Layer 6 of a small transformer language model trained on English Wikipedia (10 layers, counted from 0, width 96).
A neuron adds its activation times its output weights to the MLP's output. To switch it off is to set its activation to zero at one token and run the rest of the model.
A neuron's activation on a vector x is SiLU(gate . x) times (in . x), where the dot is the dot product.

Input weights of the MLP neurons that the questions are about. A number n stands for (n - 128) times 0.0023.
n1 gate: 155, 111, 136, 152, 112, 166, 74, 84, 77, 65, 154, 120, 89, 77, 125, 115, 81, 85, 183, 168, 122, 166, 38, 197, 102, 92, 124, 89, 113, 76, 91, 169, 81, 170, 130, 78, 156, 104, 131, 143, 106, 120, 136, 128, 95, 138, 135, 202, 175, 157, 123, 121, 116, 106, 170, 174, 151, 146, 133, 43, 176, 103, 136, 98, 126, 130, 144, 154, 99, 109, 64, 133, 97, 137, 140, 142, 182, 111, 155, 162, 118, 221, 141, 119, 57, 70, 168, 235, 159, 132, 70, 175, 82, 114, 69, 142
n18 gate: 130, 79, 127, 134, 88, 95, 87, 112, 128, 163, 114, 66, 103, 102, 116, 50, 179, 137, 134, 121, 168, 207, 98, 76, 69, 77, 139, 79, 163, 83, 102, 110, 149, 172, 77, 111, 128, 133, 149, 153, 136, 174, 59, 128, 97, 76, 152, 149, 194, 180, 94, 139, 112, 158, 107, 95, 130, 186, 92, 43, 162, 122, 106, 110, 68, 183, 86, 74, 206, 91, 157, 125, 194, 127, 128, 175, 153, 152, 138, 134, 141, 227, 170, 80, 64, 117, 60, 176, 142, 119, 171, 127, 22, 117, 99, 116
n42 gate: 158, 105, 112, 186, 90, 159, 85, 169, 110, 121, 117, 95, 93, 136, 125, 97, 207, 187, 138, 65, 138, 115, 179, 200, 204, 122, 181, 131, 101, 138, 198, 130, 107, 151, 87, 95, 103, 157, 122, 144, 147, 128, 80, 118, 112, 146, 209, 143, 114, 136, 87, 149, 125, 177, 108, 113, 78, 173, 248, 141, 134, 128, 67, 91, 109, 132, 128, 138, 52, 90, 87, 145, 106, 159, 55, 157, 146, 152, 187, 117, 89, 156, 62, 116, 131, 160, 105, 159, 99, 106, 113, 175, 131, 127, 137, 148
n176 gate: 108, 96, 167, 136, 155, 63, 105, 134, 108, 213, 90, 174, 182, 60, 62, 159, 110, 155, 85, 109, 116, 163, 106, 181, 133, 78, 164, 175, 136, 66, 68, 183, 60, 176, 182, 174, 166, 192, 177, 165, 104, 140, 158, 118, 138, 127, 143, 220, 151, 166, 168, 150, 178, 149, 149, 192, 123, 103, 122, 110, 136, 48, 144, 98, 64, 159, 84, 122, 85, 132, 99, 129, 119, 150, 82, 146, 82, 181, 134, 185, 122, 171, 140, 132, 113, 108, 126, 215, 129, 176, 98, 120, 70, 152, 79, 72
n200 gate: 60, 202, 90, 143, 90, 121, 97, 104, 91, 91, 92, 105, 135, 137, 120, 93, 66, 227, 101, 119, 151, 169, 141, 120, 168, 95, 153, 67, 125, 170, 175, 85, 156, 125, 136, 103, 119, 181, 54, 79, 148, 106, 125, 65, 167, 128, 147, 124, 99, 130, 136, 165, 148, 211, 165, 108, 154, 184, 150, 147, 93, 99, 154, 89, 196, 179, 135, 194, 130, 112, 125, 117, 141, 146, 138, 140, 189, 145, 134, 84, 140, 123, 135, 97, 196, 150, 150, 136, 96, 187, 186, 151, 126, 93, 182, 207
n224 gate: 191, 177, 95, 139, 192, 215, 156, 118, 84, 81, 99, 86, 99, 155, 189, 57, 149, 104, 106, 102, 102, 149, 83, 109, 160, 175, 85, 190, 85, 87, 134, 114, 135, 153, 125, 97, 97, 54, 173, 166, 141, 175, 129, 161, 114, 128, 117, 84, 78, 71, 125, 121, 162, 90, 93, 124, 192, 91, 135, 158, 181, 73, 109, 219, 96, 163, 161, 153, 174, 119, 171, 126, 94, 156, 176, 167, 142, 82, 94, 90, 138, 137, 117, 103, 143, 88, 133, 186, 115, 97, 150, 83, 105, 92, 124, 122
n252 gate: 143, 170, 137, 148, 146, 186, 98, 113, 116, 115, 126, 70, 110, 171, 133, 65, 128, 190, 41, 118, 166, 209, 137, 125, 118, 74, 153, 108, 153, 164, 157, 142, 84, 64, 65, 159, 117, 132, 122, 121, 141, 163, 138, 163, 96, 167, 148, 173, 141, 87, 128, 70, 168, 100, 140, 150, 114, 127, 130, 154, 162, 157, 114, 73, 82, 99, 104, 171, 172, 143, 82, 114, 135, 115, 152, 43, 177, 138, 117, 113, 140, 210, 194, 165, 88, 98, 141, 113, 99, 106, 112, 138, 109, 143, 106, 148
n1 in: 120, 126, 88, 165, 67, 169, 65, 69, 218, 166, 132, 150, 176, 92, 183, 98, 166, 186, 148, 117, 105, 152, 99, 102, 94, 89, 178, 182, 112, 132, 138, 122, 170, 64, 150, 187, 124, 138, 126, 188, 155, 148, 81, 172, 119, 117, 191, 189, 68, 148, 190, 70, 143, 185, 161, 172, 162, 181, 102, 112, 117, 48, 122, 105, 42, 101, 131, 187, 182, 100, 139, 119, 121, 143, 143, 127, 165, 83, 121, 145, 74, 103, 38, 129, 80, 85, 79, 112, 81, 171, 80, 121, 206, 123, 128, 109
n18 in: 148, 131, 176, 42, 139, 158, 211, 122, 97, 134, 55, 111, 182, 134, 67, 134, 124, 80, 117, 156, 134, 146, 116, 166, 225, 100, 167, 135, 155, 107, 107, 19, 130, 163, 170, 86, 140, 193, 46, 95, 147, 127, 165, 78, 86, 117, 126, 145, 145, 74, 156, 148, 109, 149, 115, 161, 100, 188, 157, 181, 121, 175, 145, 78, 143, 186, 148, 51, 139, 46, 89, 104, 81, 66, 161, 156, 80, 178, 116, 106, 163, 153, 175, 82, 146, 116, 107, 193, 141, 103, 128, 100, 100, 160, 117, 85
n42 in: 137, 159, 100, 135, 128, 150, 29, 141, 144, 106, 212, 110, 85, 201, 164, 156, 192, 135, 187, 147, 158, 75, 100, 190, 85, 139, 195, 163, 125, 143, 131, 84, 98, 120, 182, 137, 107, 150, 114, 91, 82, 186, 106, 114, 117, 119, 106, 149, 161, 217, 179, 134, 137, 118, 127, 111, 111, 125, 138, 118, 96, 120, 74, 156, 131, 121, 109, 70, 98, 126, 192, 148, 168, 171, 147, 235, 96, 138, 157, 161, 91, 90, 110, 109, 125, 127, 72, 139, 132, 86, 145, 168, 117, 137, 178, 77
n176 in: 107, 119, 106, 149, 97, 175, 143, 91, 180, 142, 197, 141, 187, 172, 109, 202, 122, 117, 144, 104, 118, 70, 147, 140, 150, 136, 130, 120, 200, 97, 87, 159, 43, 137, 219, 177, 157, 192, 105, 115, 73, 111, 180, 128, 197, 112, 147, 100, 161, 127, 116, 120, 85, 139, 141, 143, 79, 92, 153, 129, 160, 152, 100, 158, 103, 127, 178, 102, 100, 168, 138, 145, 171, 183, 185, 155, 127, 139, 135, 135, 68, 82, 156, 134, 210, 174, 72, 152, 164, 93, 67, 130, 116, 151, 133, 136
n200 in: 165, 79, 131, 186, 170, 119, 70, 220, 113, 165, 89, 101, 153, 104, 130, 74, 154, 167, 147, 98, 189, 144, 171, 104, 181, 89, 81, 156, 129, 133, 133, 127, 167, 182, 169, 117, 24, 98, 173, 165, 101, 73, 89, 81, 167, 73, 99, 48, 201, 182, 130, 183, 105, 111, 91, 103, 174, 155, 154, 141, 103, 133, 97, 136, 163, 127, 68, 130, 190, 153, 155, 119, 99, 133, 109, 95, 109, 173, 178, 168, 156, 86, 182, 191, 146, 144, 185, 131, 138, 110, 97, 74, 98, 183, 157, 98
n224 in: 198, 138, 116, 161, 162, 127, 125, 126, 27, 109, 83, 104, 65, 149, 127, 96, 167, 105, 91, 147, 130, 104, 85, 143, 131, 149, 147, 131, 106, 108, 132, 115, 112, 154, 147, 55, 97, 84, 161, 159, 162, 147, 85, 156, 64, 86, 166, 136, 138, 171, 97, 175, 189, 162, 103, 152, 152, 76, 117, 134, 101, 132, 38, 121, 118, 194, 157, 134, 150, 110, 106, 127, 122, 97, 108, 175, 100, 150, 81, 174, 144, 135, 129, 130, 99, 128, 73, 200, 100, 109, 123, 75, 174, 92, 102, 119
n252 in: 182, 101, 157, 137, 105, 136, 177, 156, 135, 57, 102, 124, 147, 112, 135, 114, 66, 190, 102, 92, 132, 189, 109, 97, 207, 152, 113, 141, 102, 202, 157, 120, 138, 103, 127, 129, 113, 117, 96, 113, 137, 62, 196, 138, 124, 149, 129, 153, 123, 153, 66, 122, 89, 171, 50, 39, 131, 114, 170, 83, 145, 141, 212, 118, 225, 158, 130, 121, 113, 127, 151, 146, 119, 94, 64, 151, 107, 158, 101, 161, 83, 117, 85, 90, 153, 164, 96, 145, 113, 164, 95, 140, 73, 119, 104, 120

Output weights of the MLP neurons that the questions are about. A number n stands for (n - 128) times 0.0028.
n1: 144, 152, 135, 120, 107, 146, 91, 117, 131, 96, 159, 128, 193, 96, 149, 173, 153, 157, 135, 157, 164, 87, 157, 127, 191, 143, 137, 121, 135, 112, 150, 140, 138, 161, 81, 154, 142, 124, 136, 154, 97, 162, 111, 109, 79, 109, 139, 156, 204, 114, 110, 88, 147, 114, 126, 135, 104, 136, 146, 130, 119, 157, 194, 139, 127, 157, 112, 109, 102, 73, 140, 121, 137, 65, 132, 101, 141, 132, 52, 195, 116, 158, 133, 153, 111, 146, 113, 149, 161, 121, 80, 147, 126, 156, 102, 166
n18: 98, 134, 112, 100, 150, 100, 124, 117, 168, 148, 86, 123, 121, 118, 114, 174, 132, 123, 83, 120, 113, 129, 162, 115, 188, 113, 186, 118, 143, 111, 117, 74, 115, 139, 156, 139, 102, 142, 162, 127, 146, 100, 119, 142, 139, 122, 111, 152, 160, 118, 101, 125, 122, 137, 135, 139, 138, 124, 116, 135, 94, 139, 172, 95, 125, 129, 117, 90, 81, 90, 181, 115, 102, 152, 126, 108, 186, 101, 160, 101, 126, 89, 144, 195, 150, 115, 80, 135, 149, 48, 157, 102, 166, 95, 121, 83
n42: 143, 89, 73, 100, 163, 95, 81, 132, 163, 110, 130, 158, 115, 155, 165, 154, 96, 77, 160, 180, 123, 83, 89, 127, 136, 76, 183, 161, 136, 142, 133, 161, 110, 107, 141, 116, 131, 124, 120, 107, 123, 100, 133, 104, 199, 93, 134, 131, 137, 185, 155, 170, 72, 96, 139, 156, 131, 157, 96, 128, 132, 90, 68, 119, 155, 140, 59, 127, 128, 111, 178, 160, 153, 188, 140, 142, 98, 108, 139, 167, 98, 58, 103, 175, 129, 129, 79, 132, 133, 121, 187, 124, 139, 158, 164, 128
n176: 139, 146, 104, 154, 91, 123, 137, 116, 94, 80, 121, 103, 102, 133, 140, 153, 96, 103, 137, 184, 109, 95, 103, 127, 118, 147, 167, 118, 156, 132, 99, 96, 130, 113, 101, 125, 107, 88, 177, 124, 119, 134, 116, 174, 91, 97, 119, 115, 119, 107, 158, 125, 137, 137, 148, 164, 111, 131, 166, 171, 130, 157, 140, 126, 178, 134, 146, 119, 156, 117, 64, 250, 137, 93, 141, 105, 151, 144, 152, 83, 120, 132, 129, 162, 82, 72, 111, 110, 111, 76, 180, 110, 114, 146, 109, 126
n200: 140, 113, 152, 142, 104, 103, 135, 120, 71, 147, 77, 166, 100, 101, 88, 144, 104, 159, 152, 134, 82, 92, 132, 147, 108, 93, 137, 110, 95, 75, 91, 134, 142, 146, 123, 143, 149, 107, 83, 132, 101, 143, 130, 98, 164, 185, 144, 165, 114, 125, 113, 145, 125, 117, 149, 91, 106, 150, 98, 116, 117, 156, 129, 194, 74, 93, 92, 126, 131, 148, 52, 163, 77, 129, 168, 122, 107, 99, 151, 75, 168, 126, 130, 115, 134, 106, 108, 169, 108, 167, 157, 105, 143, 141, 107, 149
n224: 152, 130, 90, 111, 101, 178, 138, 147, 145, 176, 93, 77, 129, 129, 134, 129, 119, 89, 143, 144, 147, 125, 123, 156, 132, 134, 158, 87, 106, 158, 118, 148, 96, 135, 98, 182, 153, 147, 110, 154, 113, 130, 152, 112, 155, 104, 119, 137, 122, 137, 150, 142, 81, 147, 149, 169, 112, 109, 130, 131, 131, 171, 71, 157, 126, 156, 124, 121, 145, 116, 129, 183, 140, 83, 126, 148, 110, 125, 112, 123, 127, 135, 111, 131, 142, 121, 126, 116, 157, 126, 85, 109, 190, 100, 128, 139
n252: 126, 116, 146, 166, 102, 162, 139, 196, 181, 100, 81, 113, 104, 110, 232, 158, 131, 140, 90, 149, 130, 142, 110, 88, 153, 121, 104, 161, 99, 154, 119, 116, 111, 140, 98, 100, 131, 156, 121, 132, 106, 153, 143, 142, 127, 211, 117, 155, 133, 106, 69, 137, 119, 136, 92, 57, 109, 136, 141, 143, 150, 87, 207, 160, 141, 153, 129, 138, 145, 148, 104, 183, 109, 141, 70, 148, 160, 117, 131, 147, 90, 104, 158, 130, 118, 109, 92, 164, 125, 133, 94, 137, 113, 68, 90, 148

Each question names a token from some text and the token that comes next. It shows the vector x that enters the MLP there. A number n stands for (n - 128) times 0.032.

Then comes g, the gradient of the next token's log-probability with respect to the MLP's output, scaled to length 1. A neuron's effect is roughly proportional to its activation times (output weights . g). A number n stands for (n - 128) times 0.0031.

"I", then " Group"
x: 109, 118, 96, 116, 162, 141, 111, 140, 133, 158, 126, 92, 128, 136, 155, 114, 143, 121, 119, 153, 127, 174, 100, 109, 129, 144, 119, 130, 80, 166, 131, 153, 140, 120, 103, 120, 70, 169, 163, 118, 188, 165, 144, 136, 111, 154, 74, 146, 107, 115, 151, 107, 123, 118, 100, 107, 50, 132, 148, 143, 153, 167, 154, 136, 166, 102, 137, 142, 147, 128, 131, 164, 102, 83, 124, 110, 97, 108, 85, 168, 116, 123, 126, 120, 70, 136, 164, 60, 160, 145, 98, 171, 204, 110, 140, 146
g: 136, 144, 143, 137, 127, 106, 136, 80, 134, 74, 142, 112, 120, 141, 126, 21, 86, 152, 107, 134, 139, 115, 147, 139, 85, 118, 136, 115, 119, 129, 99, 128, 128, 124, 101, 138, 170, 124, 107, 126, 111, 150, 218, 166, 74, 171, 112, 147, 139, 147, 148, 141, 147, 117, 106, 156, 124, 122, 150, 225, 146, 150, 127, 94, 94, 124, 58, 132, 131, 135, 134, 124, 116, 177, 123, 111, 162, 153, 160, 139, 127, 194, 65, 135, 212, 139, 30, 94, 123, 106, 163, 144, 111, 191, 158, 139
Which neuron, switched off, lowers the next token's probability most? n176

"ld", then "ogs"
x: 71, 105, 141, 130, 144, 137, 162, 134, 160, 125, 134, 69, 142, 136, 139, 132, 128, 132, 121, 116, 127, 87, 122, 140, 96, 166, 124, 130, 189, 128, 85, 165, 108, 65, 76, 82, 57, 141, 139, 121, 153, 168, 145, 145, 152, 139, 148, 97, 107, 116, 138, 122, 93, 99, 76, 126, 110, 154, 113, 112, 133, 114, 129, 121, 150, 94, 193, 147, 113, 92, 145, 173, 48, 109, 132, 131, 149, 134, 144, 89, 66, 120, 153, 127, 150, 151, 130, 105, 191, 119, 109, 177, 121, 122, 134, 97
g: 136, 104, 136, 170, 62, 134, 117, 115, 108, 90, 136, 125, 157, 157, 129, 101, 142, 179, 145, 139, 141, 198, 156, 170, 91, 176, 143, 67, 166, 71, 123, 120, 152, 136, 198, 70, 113, 97, 134, 146, 89, 107, 136, 105, 158, 86, 138, 120, 111, 125, 95, 129, 169, 100, 139, 124, 195, 170, 148, 153, 160, 88, 170, 124, 99, 109, 104, 187, 107, 110, 124, 76, 84, 155, 150, 128, 129, 85, 158, 156, 83, 150, 100, 111, 158, 165, 52, 140, 129, 123, 146, 167, 156, 186, 94, 69
Which two neurons, each switched off alone, lower its probability most, in order? n176, n224

" to", then " release"
x: 131, 128, 122, 160, 86, 176, 111, 115, 127, 137, 147, 138, 139, 117, 101, 120, 138, 125, 141, 164, 106, 113, 109, 129, 142, 75, 135, 132, 155, 155, 108, 134, 96, 125, 137, 108, 71, 184, 130, 95, 138, 146, 82, 124, 134, 82, 112, 104, 109, 147, 154, 149, 154, 64, 177, 96, 105, 148, 132, 112, 144, 119, 104, 149, 162, 129, 84, 120, 117, 115, 143, 229, 149, 97, 114, 104, 95, 89, 133, 151, 108, 132, 128, 172, 118, 150, 85, 130, 152, 153, 151, 134, 131, 103, 178, 146
g: 128, 144, 108, 164, 176, 40, 162, 152, 162, 129, 124, 173, 84, 155, 156, 154, 245, 112, 90, 109, 169, 140, 133, 163, 157, 150, 197, 120, 89, 110, 79, 115, 127, 198, 147, 154, 188, 126, 87, 137, 151, 110, 121, 126, 73, 118, 169, 150, 103, 118, 142, 164, 131, 100, 127, 130, 114, 128, 164, 166, 102, 138, 122, 143, 111, 78, 134, 104, 103, 121, 134, 118, 171, 115, 144, 123, 121, 141, 121, 104, 80, 137, 126, 165, 116, 141, 33, 151, 198, 142, 110, 128, 142, 142, 137, 84
Which neuron, switched off, lowers the next token's probability most? n42

" Tra", then "vel"
x: 132, 100, 152, 149, 138, 116, 129, 171, 162, 213, 109, 102, 108, 137, 127, 172, 109, 156, 149, 118, 75, 54, 157, 163, 118, 143, 101, 103, 146, 161, 124, 155, 154, 110, 142, 64, 69, 189, 117, 103, 116, 152, 128, 101, 172, 123, 87, 137, 75, 158, 177, 148, 140, 107, 109, 148, 112, 123, 138, 114, 152, 175, 158, 131, 172, 106, 155, 157, 148, 118, 147, 150, 167, 148, 149, 110, 143, 119, 76, 162, 111, 134, 132, 146, 142, 150, 126, 145, 148, 162, 155, 117, 131, 163, 155, 143
g: 102, 214, 161, 125, 153, 123, 41, 148, 150, 162, 137, 130, 103, 125, 188, 178, 176, 139, 160, 137, 142, 115, 93, 129, 171, 165, 147, 151, 134, 150, 149, 118, 74, 147, 73, 123, 130, 136, 130, 157, 89, 98, 84, 133, 168, 151, 148, 64, 128, 164, 95, 156, 123, 201, 95, 154, 164, 96, 124, 184, 166, 109, 208, 114, 145, 154, 126, 140, 165, 128, 96, 138, 82, 123, 158, 105, 130, 164, 138, 78, 109, 98, 73, 108, 131, 78, 159, 119, 130, 180, 132, 156, 140, 169, 151, 136
Which neuron, switched off, lowers the next token's probability most? n1

"t", then "ape"
x: 93, 120, 94, 154, 187, 177, 161, 99, 85, 164, 136, 133, 97, 161, 81, 101, 144, 126, 93, 114, 139, 75, 126, 113, 122, 184, 99, 119, 152, 165, 80, 139, 83, 148, 78, 135, 49, 106, 116, 96, 157, 137, 89, 113, 172, 111, 112, 55, 83, 133, 152, 144, 129, 101, 117, 127, 96, 94, 131, 93, 116, 124, 151, 114, 138, 106, 144, 137, 133, 100, 69, 131, 105, 111, 167, 116, 93, 128, 129, 141, 132, 149, 100, 168, 173, 130, 122, 90, 125, 139, 123, 112, 153, 107, 143, 118
g: 147, 119, 100, 130, 94, 110, 108, 116, 127, 85, 108, 173, 95, 130, 131, 71, 153, 111, 161, 127, 158, 149, 116, 158, 180, 171, 146, 162, 162, 132, 128, 177, 150, 136, 125, 167, 108, 123, 152, 144, 128, 147, 127, 94, 89, 115, 88, 185, 128, 94, 88, 131, 102, 94, 123, 167, 148, 114, 90, 148, 189, 136, 109, 105, 136, 148, 138, 215, 104, 85, 99, 101, 190, 64, 142, 93, 49, 184, 108, 120, 77, 156, 170, 188, 110, 162, 78, 172, 166, 126, 143, 117, 119, 152, 143, 199
Which neuron, switched off, raises the next token's probability most? n18

"a", then " A"
x: 68, 130, 125, 144, 136, 152, 136, 164, 121, 125, 150, 117, 152, 113, 121, 133, 150, 134, 172, 90, 103, 47, 109, 112, 136, 169, 129, 103, 137, 149, 83, 146, 144, 89, 56, 101, 83, 128, 110, 100, 144, 117, 126, 131, 161, 126, 101, 121, 97, 99, 165, 105, 134, 155, 165, 147, 91, 122, 110, 90, 136, 115, 166, 119, 125, 142, 170, 128, 113, 96, 130, 198, 130, 107, 163, 139, 130, 158, 93, 166, 134, 130, 180, 132, 113, 139, 124, 79, 198, 122, 97, 147, 155, 125, 137, 108
g: 93, 148, 153, 72, 118, 159, 148, 108, 47, 81, 159, 62, 148, 156, 128, 118, 138, 120, 175, 213, 152, 118, 172, 113, 66, 140, 157, 143, 128, 160, 141, 118, 104, 190, 105, 171, 184, 110, 98, 109, 126, 141, 186, 125, 133, 151, 102, 158, 147, 137, 170, 142, 147, 139, 148, 137, 112, 65, 137, 131, 176, 185, 120, 99, 122, 176, 126, 84, 133, 104, 135, 154, 137, 102, 86, 127, 127, 81, 142, 103, 97, 185, 187, 178, 170, 138, 71, 171, 127, 143, 146, 145, 164, 115, 124, 149
Which neuron, switched off, lowers the next token's probability most? n224

" German", then "s"
x: 125, 127, 112, 135, 153, 89, 103, 94, 94, 145, 108, 91, 136, 130, 105, 169, 151, 114, 128, 148, 80, 118, 77, 156, 135, 99, 132, 167, 112, 110, 115, 128, 149, 120, 72, 122, 117, 172, 143, 132, 136, 119, 141, 166, 134, 104, 97, 80, 107, 159, 167, 124, 142, 63, 99, 143, 96, 132, 97, 87, 138, 153, 112, 170, 184, 143, 130, 157, 121, 125, 168, 199, 128, 123, 151, 164, 91, 85, 99, 121, 104, 113, 81, 146, 97, 103, 88, 75, 111, 131, 130, 98, 154, 132, 170, 125
g: 176, 66, 72, 116, 114, 128, 213, 175, 115, 73, 123, 123, 115, 104, 114, 141, 159, 137, 116, 124, 143, 113, 140, 93, 96, 136, 123, 184, 121, 102, 132, 153, 170, 70, 115, 68, 54, 110, 123, 135, 89, 173, 166, 130, 117, 169, 156, 121, 100, 142, 151, 150, 127, 135, 125, 150, 179, 166, 106, 143, 104, 136, 83, 106, 88, 157, 161, 117, 98, 131, 165, 137, 144, 107, 69, 137, 93, 156, 113, 79, 73, 133, 114, 56, 110, 118, 44, 136, 60, 139, 103, 139, 143, 107, 127, 174
Which two neurons, each switched off alone, lower its probability most, in order? n252, n1

" A", then " Oper"
x: 80, 131, 155, 88, 153, 137, 125, 159, 110, 147, 165, 120, 74, 140, 168, 129, 148, 112, 101, 137, 107, 117, 97, 164, 90, 137, 114, 163, 143, 169, 97, 164, 151, 133, 92, 131, 48, 150, 152, 152, 133, 129, 54, 143, 190, 108, 87, 112, 97, 147, 126, 70, 150, 147, 90, 137, 135, 95, 120, 116, 96, 131, 143, 112, 129, 80, 150, 139, 133, 93, 123, 193, 145, 168, 135, 136, 129, 100, 96, 125, 133, 108, 154, 148, 135, 136, 106, 111, 134, 165, 121, 133, 136, 123, 174, 110
g: 140, 125, 98, 119, 186, 100, 130, 110, 124, 134, 64, 71, 105, 140, 160, 100, 145, 132, 106, 127, 206, 103, 104, 125, 118, 101, 173, 168, 105, 156, 141, 112, 85, 186, 125, 128, 152, 166, 72, 171, 164, 113, 195, 207, 129, 138, 117, 130, 124, 174, 167, 127, 134, 109, 180, 180, 144, 139, 119, 154, 141, 54, 109, 104, 112, 82, 176, 87, 127, 152, 113, 141, 98, 91, 131, 140, 168, 157, 156, 70, 119, 204, 141, 125, 166, 120, 87, 148, 120, 102, 123, 155, 195, 130, 146, 140
Which two neurons, each switched off alone, lower its probability most, in order? n18, n1

",", then " D"
x: 114, 148, 134, 91, 135, 133, 141, 112, 182, 158, 115, 116, 120, 123, 116, 131, 134, 69, 178, 151, 74, 130, 105, 124, 92, 135, 129, 178, 130, 116, 133, 107, 126, 101, 100, 87, 68, 158, 144, 112, 155, 143, 130, 102, 149, 97, 99, 106, 108, 101, 121, 127, 128, 113, 136, 93, 78, 141, 130, 136, 169, 132, 174, 103, 133, 139, 151, 110, 136, 97, 133, 211, 77, 145, 156, 83, 92, 132, 143, 145, 82, 132, 184, 143, 130, 153, 154, 156, 138, 110, 152, 120, 179, 105, 141, 97
g: 134, 170, 87, 139, 94, 148, 193, 129, 89, 168, 156, 70, 146, 108, 136, 137, 112, 60, 161, 147, 115, 108, 119, 75, 94, 207, 169, 122, 110, 129, 105, 158, 108, 165, 102, 139, 156, 84, 85, 116, 91, 149, 101, 180, 137, 123, 152, 138, 151, 134, 187, 124, 134, 93, 162, 199, 126, 84, 131, 173, 152, 171, 81, 156, 132, 112, 153, 143, 136, 112, 134, 125, 59, 82, 124, 87, 107, 93, 148, 109, 144, 158, 117, 127, 108, 111, 57, 141, 155, 180, 92, 130, 181, 82, 83, 121
Which neuron, switched off, raises the next token's probability most? n224

" after", then " being"
x: 142, 139, 98, 123, 168, 111, 135, 115, 138, 179, 139, 84, 127, 94, 107, 161, 115, 121, 96, 158, 106, 119, 99, 124, 118, 120, 150, 158, 146, 144, 102, 114, 125, 172, 170, 118, 73, 158, 140, 113, 145, 154, 101, 140, 150, 96, 90, 126, 129, 153, 139, 128, 133, 77, 120, 81, 134, 159, 75, 129, 157, 101, 104, 146, 143, 129, 106, 85, 133, 95, 137, 235, 142, 114, 141, 127, 112, 113, 157, 150, 130, 161, 165, 127, 101, 140, 104, 159, 114, 139, 115, 153, 132, 95, 174, 121
g: 124, 130, 140, 172, 153, 177, 95, 120, 132, 81, 116, 116, 101, 113, 107, 170, 241, 113, 127, 154, 175, 159, 69, 129, 127, 194, 163, 69, 99, 106, 143, 132, 168, 140, 126, 87, 126, 63, 160, 185, 124, 134, 101, 129, 129, 89, 56, 97, 103, 129, 120, 137, 108, 137, 124, 159, 115, 168, 122, 120, 158, 130, 167, 149, 65, 170, 149, 108, 82, 146, 140, 78, 149, 146, 189, 155, 147, 156, 125, 135, 97, 103, 126, 97, 125, 133, 86, 149, 150, 69, 198, 156, 115, 107, 141, 154
Which two neurons, each switched off alone, lower its probability most, in order? n18, n200

"y", then "right"
x: 103, 145, 98, 141, 122, 164, 161, 141, 86, 152, 186, 135, 116, 122, 87, 114, 196, 145, 108, 96, 147, 116, 86, 130, 135, 107, 90, 109, 150, 145, 84, 112, 134, 115, 83, 115, 50, 97, 95, 86, 124, 127, 103, 129, 176, 128, 140, 91, 99, 132, 140, 173, 148, 106, 161, 156, 90, 90, 123, 90, 107, 143, 144, 122, 183, 105, 160, 109, 136, 119, 139, 177, 84, 108, 137, 116, 89, 142, 152, 145, 116, 127, 172, 149, 147, 98, 131, 72, 139, 166, 121, 130, 149, 142, 120, 152
g: 136, 158, 93, 171, 100, 135, 117, 173, 146, 128, 106, 183, 92, 154, 103, 121, 136, 158, 114, 80, 149, 121, 100, 147, 137, 106, 94, 134, 126, 122, 174, 148, 225, 159, 131, 139, 105, 117, 66, 90, 116, 183, 150, 101, 144, 145, 189, 143, 137, 117, 117, 161, 120, 104, 82, 117, 119, 77, 102, 195, 154, 155, 75, 67, 182, 80, 95, 171, 133, 116, 147, 74, 78, 106, 90, 149, 130, 161, 122, 123, 86, 141, 145, 68, 163, 155, 48, 144, 132, 161, 141, 124, 139, 160, 108, 98
Which neuron, switched off, lowers the next token's probability most? n200

"ays", then "a"
x: 73, 120, 115, 97, 112, 156, 106, 141, 136, 121, 153, 144, 133, 135, 154, 142, 167, 115, 140, 71, 124, 101, 137, 113, 151, 104, 160, 132, 124, 146, 157, 129, 163, 130, 108, 68, 105, 138, 189, 129, 170, 175, 163, 149, 99, 86, 77, 157, 130, 141, 175, 145, 155, 127, 149, 123, 94, 163, 132, 103, 130, 205, 145, 117, 135, 110, 112, 112, 94, 119, 116, 157, 122, 100, 174, 126, 151, 82, 131, 169, 151, 112, 156, 129, 109, 106, 167, 100, 190, 119, 73, 112, 186, 139, 133, 107
g: 109, 95, 153, 118, 108, 134, 135, 107, 78, 71, 177, 170, 127, 121, 162, 126, 141, 164, 131, 77, 111, 118, 197, 135, 157, 45, 111, 148, 138, 150, 165, 157, 184, 43, 132, 92, 101, 166, 125, 123, 130, 148, 164, 117, 126, 169, 171, 139, 173, 96, 147, 173, 85, 158, 87, 107, 132, 113, 144, 93, 150, 133, 59, 136, 161, 117, 135, 149, 177, 150, 137, 112, 124, 83, 154, 137, 161, 106, 124, 50, 126, 80, 131, 131, 86, 158, 85, 161, 123, 160, 132, 147, 79, 115, 59, 152
Which neuron, switched off, raises the next token's probability most? n224

"I", then " Air"
x: 111, 106, 113, 122, 147, 121, 125, 162, 127, 153, 140, 107, 143, 129, 140, 101, 143, 140, 109, 160, 139, 183, 93, 110, 130, 134, 123, 115, 86, 167, 108, 146, 124, 133, 103, 145, 61, 192, 171, 126, 183, 157, 147, 127, 102, 146, 74, 132, 119, 120, 157, 101, 130, 137, 88, 113, 65, 114, 143, 154, 133, 160, 143, 128, 178, 128, 145, 130, 154, 108, 128, 162, 105, 87, 121, 111, 107, 120, 85, 142, 129, 125, 129, 120, 78, 139, 146, 58, 141, 134, 96, 171, 214, 98, 167, 151
g: 90, 136, 151, 113, 115, 65, 103, 58, 128, 156, 121, 46, 93, 165, 161, 133, 132, 103, 131, 138, 131, 147, 132, 105, 65, 110, 173, 77, 156, 97, 141, 142, 135, 201, 107, 98, 139, 122, 80, 111, 134, 80, 217, 144, 86, 94, 107, 147, 108, 138, 167, 120, 159, 151, 123, 154, 104, 141, 95, 155, 127, 116, 137, 122, 164, 117, 122, 128, 108, 125, 99, 139, 139, 166, 83, 117, 149, 113, 114, 112, 96, 240, 140, 121, 124, 159, 79, 174, 149, 73, 125, 129, 144, 207, 109, 147
Which neuron, switched off, lowers the next token's probability most? n176